Layer 9 of a small transformer language model trained on English Wikipedia (13 layers, counted from 0, width 64).
A neuron's activation on a vector x is GELU(weights . x + bias), where the dot is the dot product.
The model reads these tokens: "ress" " " "app" "ro" "ved" " in" " 18" "06" " to" " " "bu" "il" "d" " a" " " "ro" "ad" " between" " the" " Po"

The vector x that enters this layer's MLP at each token. A number n stands for (n - 500) times 0.0082.
0 "ress": 402 493 566 515 241 293 573 394 477 466 482 540 443 397 632 567 98 481 464 449 534 482 445 685 580 417 489 511 489 638 545 513 703 664 418 483 549 486 480 463 421 540 463 486 450 527 687 595 556 459 511 322 632 434 600 523 572 672 340 505 635 461 548 459
1 " ": 457 693 528 381 270 353 708 460 549 508 564 480 454 408 579 443 103 383 400 375 617 470 493 560 520 450 457 621 412 676 536 159 728 603 430 443 491 507 474 470 355 529 460 538 411 495 641 546 572 520 522 462 593 460 594 537 447 528 446 594 605 714 574 475
2 "app": 442 577 453 457 298 343 614 607 479 398 514 407 456 300 622 530 347 445 425 306 793 541 488 524 420 451 459 634 429 544 634 456 764 469 307 363 482 505 424 487 389 581 555 585 409 639 521 553 581 399 588 237 477 517 636 536 542 494 544 621 637 683 580 382
3 "ro": 448 589 567 559 431 438 520 485 425 412 495 492 412 324 619 334 317 231 253 465 623 398 564 568 554 504 574 629 445 528 617 515 677 514 403 508 547 390 401 570 326 686 391 559 291 567 642 546 465 492 570 489 421 563 815 494 563 427 441 640 463 749 593 510
4 "ved": 489 506 563 399 386 378 547 458 484 439 507 539 411 393 748 430 118 246 455 420 684 562 433 445 395 456 513 536 498 601 582 416 641 591 412 495 557 505 492 371 368 451 483 600 328 522 607 598 596 364 645 448 538 666 725 585 500 529 455 671 715 525 441 353
5 " in": 322 485 467 422 392 406 701 524 513 500 561 493 399 355 613 491 93 322 415 384 624 586 657 520 532 454 448 562 463 643 527 454 655 517 420 518 482 609 462 491 336 614 476 551 394 422 731 549 581 515 511 413 560 556 645 483 523 622 364 505 585 641 521 441
6 " 18": 438 566 527 611 291 560 621 482 610 423 593 497 403 416 552 470 156 369 447 272 537 531 550 430 578 403 336 588 478 567 522 279 652 589 442 493 538 512 445 385 256 540 487 481 528 523 675 658 525 568 554 377 517 493 645 719 470 415 545 462 609 655 498 387
7 "06": 450 432 609 575 374 431 529 525 595 458 530 365 505 477 544 478 204 295 402 366 640 459 479 506 497 525 430 535 540 590 598 155 620 568 420 551 524 550 348 356 305 486 471 519 542 591 658 687 516 631 578 386 442 495 638 668 420 389 470 622 646 666 556 292
8 " to": 387 487 479 447 430 482 640 608 593 414 454 467 389 498 640 489 83 342 434 450 521 572 580 505 574 374 443 476 492 565 607 259 634 538 437 478 505 510 338 480 459 635 521 576 392 423 628 604 572 457 503 479 614 713 593 535 448 445 269 578 643 722 494 506
9 " ": 474 694 535 402 266 410 750 535 589 408 532 438 336 477 493 432 98 390 399 404 546 528 530 402 536 493 434 599 430 621 525 48 678 573 447 474 478 493 483 497 422 606 494 517 468 524 602 558 577 524 505 364 623 501 627 549 476 533 462 564 585 733 538 491
10 "bu": 353 661 430 481 369 411 665 548 498 389 568 374 328 367 604 435 240 304 462 427 507 534 616 465 545 457 469 499 458 517 682 397 776 470 387 483 592 529 495 441 461 814 460 561 483 537 608 540 532 357 673 227 536 560 563 576 396 427 522 599 527 622 500 529
11 "il": 425 603 462 516 360 285 514 559 445 372 534 479 381 530 532 469 249 216 664 434 638 549 437 437 446 502 521 596 488 466 523 314 775 530 383 502 455 512 356 518 399 678 396 655 382 566 597 587 515 635 564 412 652 644 753 557 498 500 515 571 530 507 462 329
12 "d": 420 456 532 394 456 279 544 534 383 512 477 445 490 359 623 437 123 255 547 399 731 579 531 487 437 536 548 572 537 539 625 205 652 574 448 421 555 531 436 473 325 639 432 453 428 538 651 589 509 507 532 562 560 707 665 478 502 467 528 723 607 510 552 341
13 " a": 369 595 415 502 384 400 568 498 596 498 518 498 422 366 560 575 27 279 340 252 632 489 517 622 544 469 524 542 485 599 484 351 653 509 441 529 458 546 517 433 404 580 468 532 480 503 585 455 537 434 534 523 548 672 730 551 599 545 339 570 616 597 596 522
14 " ": 509 793 512 388 233 370 769 442 541 516 554 468 504 436 508 494 102 296 395 346 582 511 484 472 501 448 393 526 448 644 521 254 678 537 425 481 467 534 522 426 419 577 484 518 465 499 554 490 584 562 543 362 545 526 671 556 433 436 524 560 545 791 548 496
15 "ro": 442 757 501 540 379 297 680 509 601 392 483 519 480 400 608 448 247 250 262 423 622 451 580 495 500 520 438 426 461 511 602 514 702 482 433 464 541 469 493 456 484 700 408 573 392 554 622 492 464 504 582 402 432 645 856 580 445 399 387 529 391 697 549 487
16 "ad": 492 567 584 392 293 259 552 507 470 516 456 501 491 436 683 650 174 480 477 341 655 558 566 393 389 482 441 603 465 673 489 413 691 383 497 428 572 562 519 395 391 603 382 499 327 539 644 502 500 488 694 405 548 705 700 586 404 432 511 509 556 626 473 381
17 " between": 358 484 442 420 389 434 662 533 534 467 557 455 436 396 629 505 46 363 438 358 651 589 632 527 554 497 436 475 495 611 536 357 671 519 390 493 477 577 418 397 430 633 535 489 434 413 644 578 611 451 515 411 565 720 645 553 545 473 404 410 639 614 532 424
18 " the": 329 553 431 509 287 442 666 520 570 451 512 508 490 489 616 604 28 438 478 383 624 511 489 553 596 525 390 507 537 692 529 322 655 555 402 518 470 447 469 511 441 563 437 471 511 428 620 565 538 513 517 442 441 581 730 566 542 486 355 506 593 605 520 403
19 " Po": 414 740 492 402 512 355 686 480 527 439 526 419 379 402 684 595 208 332 386 407 570 593 536 519 570 499 357 577 583 583 518 257 743 475 351 450 570 589 519 542 344 564 451 605 439 505 578 605 509 435 553 322 527 511 705 495 322 238 462 453 553 613 541 573

Each question shows the input weights of one neuron of the MLP. A number n stands for (n - 500) times 0.0035.

n231 (bias -0.117): 516 525 500 453 448 573 773 376 320 535 437 429 534 498 416 559 598 643 450 500 461 486 547 489 244 512 320 190 617 400 574 499 591 547 568 637 587 539 456 667 661 454 412 353 440 396 494 589 489 482 606 436 722 638 528 618 588 549 511 430 308 465 574 448
Its two highest activations, in order, are on tokens 15 "ro", 16 "ad"

n97 (bias -0.046): 612 366 551 309 602 543 556 787 369 544 367 587 426 448 320 613 442 476 434 621 609 508 559 486 471 658 463 407 436 461 505 512 576 532 717 530 474 294 510 613 340 489 489 335 382 471 333 458 503 722 407 405 574 451 438 405 378 568 638 447 403 584 452 455
Which token does this neuron like most? 12 "d"

n74 (bias -0.097): 541 460 475 357 330 228 482 389 611 516 535 626 482 495 394 651 728 562 570 668 570 477 442 520 322 383 607 339 503 284 370 520 522 416 468 350 438 539 324 640 258 412 520 590 573 435 465 459 600 407 433 556 565 622 536 313 610 652 632 504 645 506 429 540
Which token does this neuron like most? 11 "il"

n27 (bias -0.129): 612 597 579 658 473 581 423 606 546 527 405 615 729 638 545 724 470 448 345 384 506 536 438 660 590 527 477 395 565 563 706 630 346 370 481 587 294 470 477 257 444 325 466 614 431 346 302 318 531 502 499 667 436 536 450 410 627 593 319 522 596 456 497 641
Which token does this neuron like most? 13 " a"

n160 (bias -0.089): 694 458 512 496 548 411 582 580 554 405 612 366 518 730 454 498 370 491 663 696 594 421 394 361 423 406 415 231 473 621 454 607 528 471 437 489 647 420 635 487 645 599 591 519 376 523 481 591 496 572 366 488 622 410 371 378 571 448 450 396 543 508 718 703
On which three tokens does it fire most, strongest first? 8 " to", 0 "ress", 9 " "

n196 (bias -0.097): 437 415 422 416 477 535 476 510 545 375 448 565 382 517 449 510 528 574 459 441 503 429 590 656 532 529 446 573 634 475 478 455 550 498 447 640 410 494 545 573 365 341 461 533 632 497 472 522 503 456 511 586 666 427 421 452 495 423 523 486 519 457 686 641
On which token does it fire most, and how strongly? 19 " Po", at about 1

n43 (bias -0.067): 653 551 621 303 569 712 460 422 432 385 416 365 489 653 457 576 604 438 466 469 516 404 465 408 594 511 585 499 580 323 551 451 628 562 421 534 470 581 352 556 597 553 583 332 425 434 369 563 530 535 530 428 669 234 467 569 554 459 664 426 474 562 586 524
Which token does this neuron like most? 9 " "

n241 (bias -0.096): 453 392 441 376 723 568 488 528 572 739 439 507 361 413 464 475 572 502 538 599 512 407 488 550 455 608 519 441 497 626 388 702 468 331 270 623 577 461 373 419 524 731 560 466 551 414 454 510 576 620 444 381 487 528 440 630 495 590 477 396 542 480 455 447
Which token does this neuron like most? 17 " between"

n159 (bias -0.106): 405 309 603 436 530 451 514 675 553 755 525 422 437 456 333 467 591 467 635 381 387 495 604 663 465 530 535 380 615 509 519 574 552 427 666 421 507 582 554 687 598 593 336 403 589 543 608 420 584 585 603 346 418 433 483 535 581 577 305 570 436 445 522 441
Its two highest activations, in order, are on tokens 5 " in", 0 "ress"

n130 (bias -0.109): 499 341 513 390 379 321 518 605 700 472 624 553 485 489 417 588 723 536 464 542 470 214 594 401 383 555 664 496 690 544 525 580 545 485 387 503 392 435 434 619 512 621 545 437 516 395 469 482 586 488 587 430 469 549 505 559 540 631 845 500 524 512 561 438
Which token does this neuron like most? 2 "app"

n112 (bias -0.099): 548 486 598 474 440 478 471 418 379 540 607 565 414 388 429 562 519 445 452 695 540 513 515 542 607 519 378 514 655 467 507 583 492 418 563 507 561 376 464 566 414 461 383 409 533 370 533 564 444 401 372 656 645 456 426 423 461 569 568 520 576 372 282 398
Which token does this neuron like most? 0 "ress"

n105 (bias -0.098): 438 429 522 570 498 538 531 492 451 531 497 400 744 520 621 455 517 483 437 504 351 472 343 303 629 467 505 436 729 584 354 505 393 487 506 487 338 410 588 290 592 272 642 238 470 307 497 515 507 419 551 389 591 686 505 590 492 562 627 436 556 465 575 500
On which token does it fire most, and how strongly? 17 " between", at about 0.12

n188 (bias -0.084): 525 626 482 406 374 679 576 484 472 483 412 517 566 523 501 700 516 563 479 375 350 522 482 501 623 341 581 587 534 540 472 627 549 452 557 559 576 428 427 433 529 451 481 395 555 572 411 355 362 648 625 517 464 496 570 400 538 492 421 529 305 526 621 489
On which three tokens does it fire most, strongest first? 14 " ", 15 "ro", 16 "ad"

n215 (bias -0.084): 580 609 574 294 443 564 553 425 386 438 348 647 496 852 336 503 568 492 439 445 604 443 496 366 503 266 629 597 439 552 550 506 533 514 374 724 500 459 482 556 612 458 610 412 356 608 435 715 513 523 387 777 553 475 528 354 571 469 493 402 517 479 518 696
Which token does this neuron like most? 9 " "

n85 (bias -0.090): 447 545 335 405 573 518 561 619 479 587 463 466 572 510 518 691 476 625 507 664 341 217 446 392 218 622 542 453 396 480 630 575 519 462 274 442 588 554 720 350 537 486 722 417 665 380 426 537 430 441 602 366 374 536 496 505 569 473 731 485 644 352 503 601
Which token does this neuron like most? 10 "bu"

n206 (bias -0.106): 610 470 532 317 510 589 476 431 369 529 699 590 402 392 471 265 484 432 492 523 442 595 535 446 474 506 799 380 547 526 486 521 536 560 569 447 462 607 532 605 427 555 523 543 474 470 430 332 576 596 311 471 733 597 494 596 583 608 434 429 562 495 607 522
On which token does it fire most, and how strongly? 5 " in", at about 2

n6 (bias -0.091): 352 422 446 467 499 566 708 460 652 390 610 335 545 531 476 469 528 617 466 607 427 553 511 231 578 522 472 375 343 498 307 513 569 571 589 504 598 494 539 518 441 396 596 378 689 437 415 629 540 548 392 472 541 512 505 324 563 471 417 526 590 596 389 720
Its two highest activations, in order, are on tokens 9 " ", 8 " to"

n26 (bias -0.160): 546 434 658 449 558 609 637 468 440 438 450 534 455 448 396 457 490 554 653 626 515 835 463 500 397 349 499 565 618 425 527 513 526 700 345 529 406 441 309 607 522 562 574 552 483 406 350 602 672 581 426 560 504 518 638 311 551 524 494 396 506 402 482 551
On which token does it fire most, and how strongly? 11 "il", at about 2

n114 (bias -0.035): 490 469 446 470 505 463 641 535 538 519 456 473 532 534 505 466 521 581 514 431 527 596 448 453 394 539 467 568 611 667 453 599 329 571 585 396 555 468 489 416 487 337 507 545 522 592 538 441 361 528 395 499 606 546 582 365 617 471 509 422 469 493 503 465
Which token does this neuron like most? 16 "ad"

n65 (bias -0.045): 412 435 530 489 495 611 668 478 644 482 448 489 598 418 411 591 622 466 311 509 358 543 528 501 489 498 473 330 625 480 715 465 627 511 455 445 421 258 415 536 552 536 502 468 507 431 530 440 509 536 450 554 435 518 487 534 574 316 605 528 390 446 584 511
On which three tokens does it fire most, strongest first? 15 "ro", 3 "ro", 10 "bu"

n31 (bias -0.112): 518 506 557 632 512 495 523 631 470 460 519 462 417 671 530 553 572 664 322 492 506 363 657 570 605 451 599 590 404 397 625 457 607 400 531 526 565 279 506 566 535 416 474 450 594 505 411 449 301 290 416 487 552 391 484 600 652 535 598 313 572 565 490 519
Which token does this neuron like most? 3 "ro"

n182 (bias -0.094): 645 448 414 463 598 498 436 573 657 554 528 468 574 389 482 475 511 580 384 491 397 529 482 709 709 485 701 522 461 321 506 490 487 588 372 523 563 277 390 412 447 581 510 394 539 565 477 473 464 486 536 505 494 426 509 347 557 521 361 616 439 468 439 847
Which token does this neuron like most? 3 "ro"

n223 (bias -0.134): 420 435 631 630 685 524 471 380 682 382 736 516 622 386 417 444 616 590 454 545 382 334 565 452 326 456 649 423 467 486 680 496 545 540 378 525 416 358 563 542 625 638 423 571 581 502 572 621 520 395 460 361 423 666 420 399 533 445 417 590 396 507 437 478
Its two highest activations, in order, are on tokens 10 "bu", 3 "ro"

n16 (bias -0.113): 537 365 592 401 542 434 370 499 471 510 399 680 596 490 441 367 644 449 361 488 622 419 491 462 384 427 514 509 459 547 651 398 589 471 575 449 389 589 392 588 437 454 749 426 560 759 496 560 490 663 401 572 545 548 440 357 557 575 567 455 325 444 408 642
Which token does this neuron like most? 12 "d"

n110 (bias -0.124): 580 477 479 368 530 488 402 470 596 526 667 689 429 458 453 412 505 648 581 476 244 645 326 419 337 410 513 535 481 614 346 575 311 536 417 631 413 549 438 683 465 516 281 663 552 487 538 502 693 605 607 426 510 586 479 657 421 572 368 598 409 409 353 498
On which token does it fire most, and how strongly? 11 "il", at about 0.31

n83 (bias -0.028): 346 266 451 480 529 603 456 460 363 435 351 577 623 468 487 581 558 491 538 475 395 392 519 409 347 350 528 570 521 517 492 329 522 513 506 437 426 594 644 417 498 445 543 547 547 471 380 661 431 489 453 612 671 524 573 480 474 593 475 538 589 519 538 538
Which token does this neuron like most? 12 "d"

n102 (bias -0.063): 473 460 447 561 578 536 575 526 541 400 523 400 699 513 501 453 610 607 484 543 445 479 349 693 453 692 526 484 670 513 652 409 537 555 385 426 505 451 578 682 333 529 357 196 546 291 404 666 488 551 454 373 506 464 512 495 550 457 510 379 331 424 383 529
On which token does it fire most, and how strongly? 18 " the", at about 0.18

n120 (bias -0.037): 323 566 617 258 489 536 590 508 406 618 586 591 511 541 399 506 474 458 618 276 385 561 362 231 617 482 593 422 308 511 556 648 224 608 537 623 721 572 571 542 641 593 476 421 547 457 591 520 459 524 644 543 456 407 447 605 478 525 644 580 381 542 416 499
Which token does this neuron like most? 10 "bu"

n227 (bias -0.090): 500 509 496 504 469 557 638 520 397 542 585 579 473 581 438 317 515 455 481 506 422 342 587 521 377 570 493 502 740 348 560 577 515 465 335 535 567 404 449 553 638 489 440 505 598 664 461 410 383 467 581 463 468 578 534 498 488 468 438 546 338 486 450 524
On which three tokens does it fire most, strongest first? 15 "ro", 3 "ro", 10 "bu"

n169 (bias -0.075): 515 538 559 540 557 572 540 629 405 627 353 604 448 533 617 489 597 460 492 471 482 561 371 394 345 345 384 450 603 420 345 566 529 373 601 599 532 355 501 364 269 592 490 506 498 557 505 607 319 501 348 620 662 523 423 571 524 546 620 190 493 531 348 446
Which token does this neuron like most? 6 " 18"

n98 (bias -0.038): 574 556 411 554 583 674 531 475 471 493 463 518 539 470 384 510 436 573 472 583 452 612 570 580 481 331 565 450 423 524 649 435 359 477 431 510 440 531 471 384 621 364 393 509 543 422 541 368 453 554 463 453 603 498 574 486 524 557 442 307 550 665 600 628
Which token does this neuron like most? 8 " to"

n145 (bias -0.057): 518 403 578 492 502 553 511 600 548 567 441 395 536 573 458 391 577 503 480 407 524 505 490 455 538 261 486 438 497 601 388 531 580 486 333 504 510 443 579 384 605 501 298 609 590 325 570 506 456 361 240 476 625 655 599 497 444 578 623 399 591 334 490 521
Its two highest activations, in order, are on tokens 17 " between", 8 " to"

n117 (bias -0.111): 577 459 508 419 570 543 465 660 580 373 632 430 566 359 437 531 555 612 462 460 445 506 659 618 594 447 528 503 289 462 624 608 565 625 556 448 520 350 236 677 452 488 403 593 483 524 441 383 513 393 563 544 403 384 485 492 809 542 586 453 440 627 336 481
On which token does it fire most, and how strongly? 3 "ro", at about 2.9

n14 (bias -0.050): 602 329 586 467 438 648 429 471 601 439 431 442 465 549 556 621 575 595 674 309 386 456 413 358 496 400 326 538 513 366 412 475 506 490 323 494 424 368 478 220 517 559 541 457 645 423 610 385 378 479 361 502 582 533 469 556 573 418 549 442 561 462 451 656
Which token does this neuron like most? 6 " 18"

n202 (bias -0.021): 510 549 613 482 572 605 517 558 695 423 615 479 547 399 438 588 443 675 380 345 411 492 429 337 575 569 442 479 537 517 522 646 407 449 496 703 626 363 584 506 634 536 616 511 518 448 461 607 501 517 378 498 596 458 654 458 446 452 480 454 440 584 617 491
Which token does this neuron like most? 15 "ro"

n13 (bias -0.088): 514 587 470 436 566 651 489 516 542 706 476 494 432 333 399 605 496 634 653 431 396 481 431 623 470 270 697 597 510 475 499 655 433 583 590 342 630 404 346 541 543 477 287 371 435 314 657 492 372 419 832 516 425 721 382 506 497 542 524 543 361 513 471 474
Which token does this neuron like most? 16 "ad"

n39 (bias -0.052): 358 312 390 226 609 487 412 583 566 521 453 568 458 611 437 570 505 528 656 367 527 618 573 392 559 590 523 500 462 470 510 525 643 616 401 363 570 527 488 309 607 480 631 455 513 419 561 281 446 661 461 572 675 658 394 441 631 436 606 343 525 429 527 652
Which token does this neuron like most? 17 " between"

n243 (bias -0.048): 477 374 478 562 550 396 363 598 490 551 508 469 561 474 454 370 607 632 478 605 572 450 528 490 578 590 577 585 579 416 423 430 411 551 520 373 529 654 575 582 454 383 480 568 533 471 525 518 412 513 596 546 669 428 510 449 496 423 501 568 627 443 482 417
Which token does this neuron like most? 12 "d"

n7 (bias -0.113): 545 573 483 451 710 571 435 334 567 555 363 490 513 720 610 690 440 424 595 528 426 491 429 289 455 391 397 367 615 444 561 491 596 396 405 353 519 442 455 316 500 380 661 426 465 506 499 481 601 476 607 583 671 338 434 477 546 551 376 319 349 569 484 660
Its two highest activations, in order, are on tokens 19 " Po", 8 " to"

n187 (bias -0.079): 608 561 368 441 491 536 587 557 489 449 606 576 523 622 363 509 474 541 379 420 553 535 404 468 452 516 364 422 671 353 461 596 389 336 349 615 469 483 600 402 530 534 500 465 644 605 697 475 349 387 540 362 605 386 525 400 501 653 558 418 449 583 614 516
On which three tokens does it fire most, strongest first? 14 " ", 15 "ro", 10 "bu"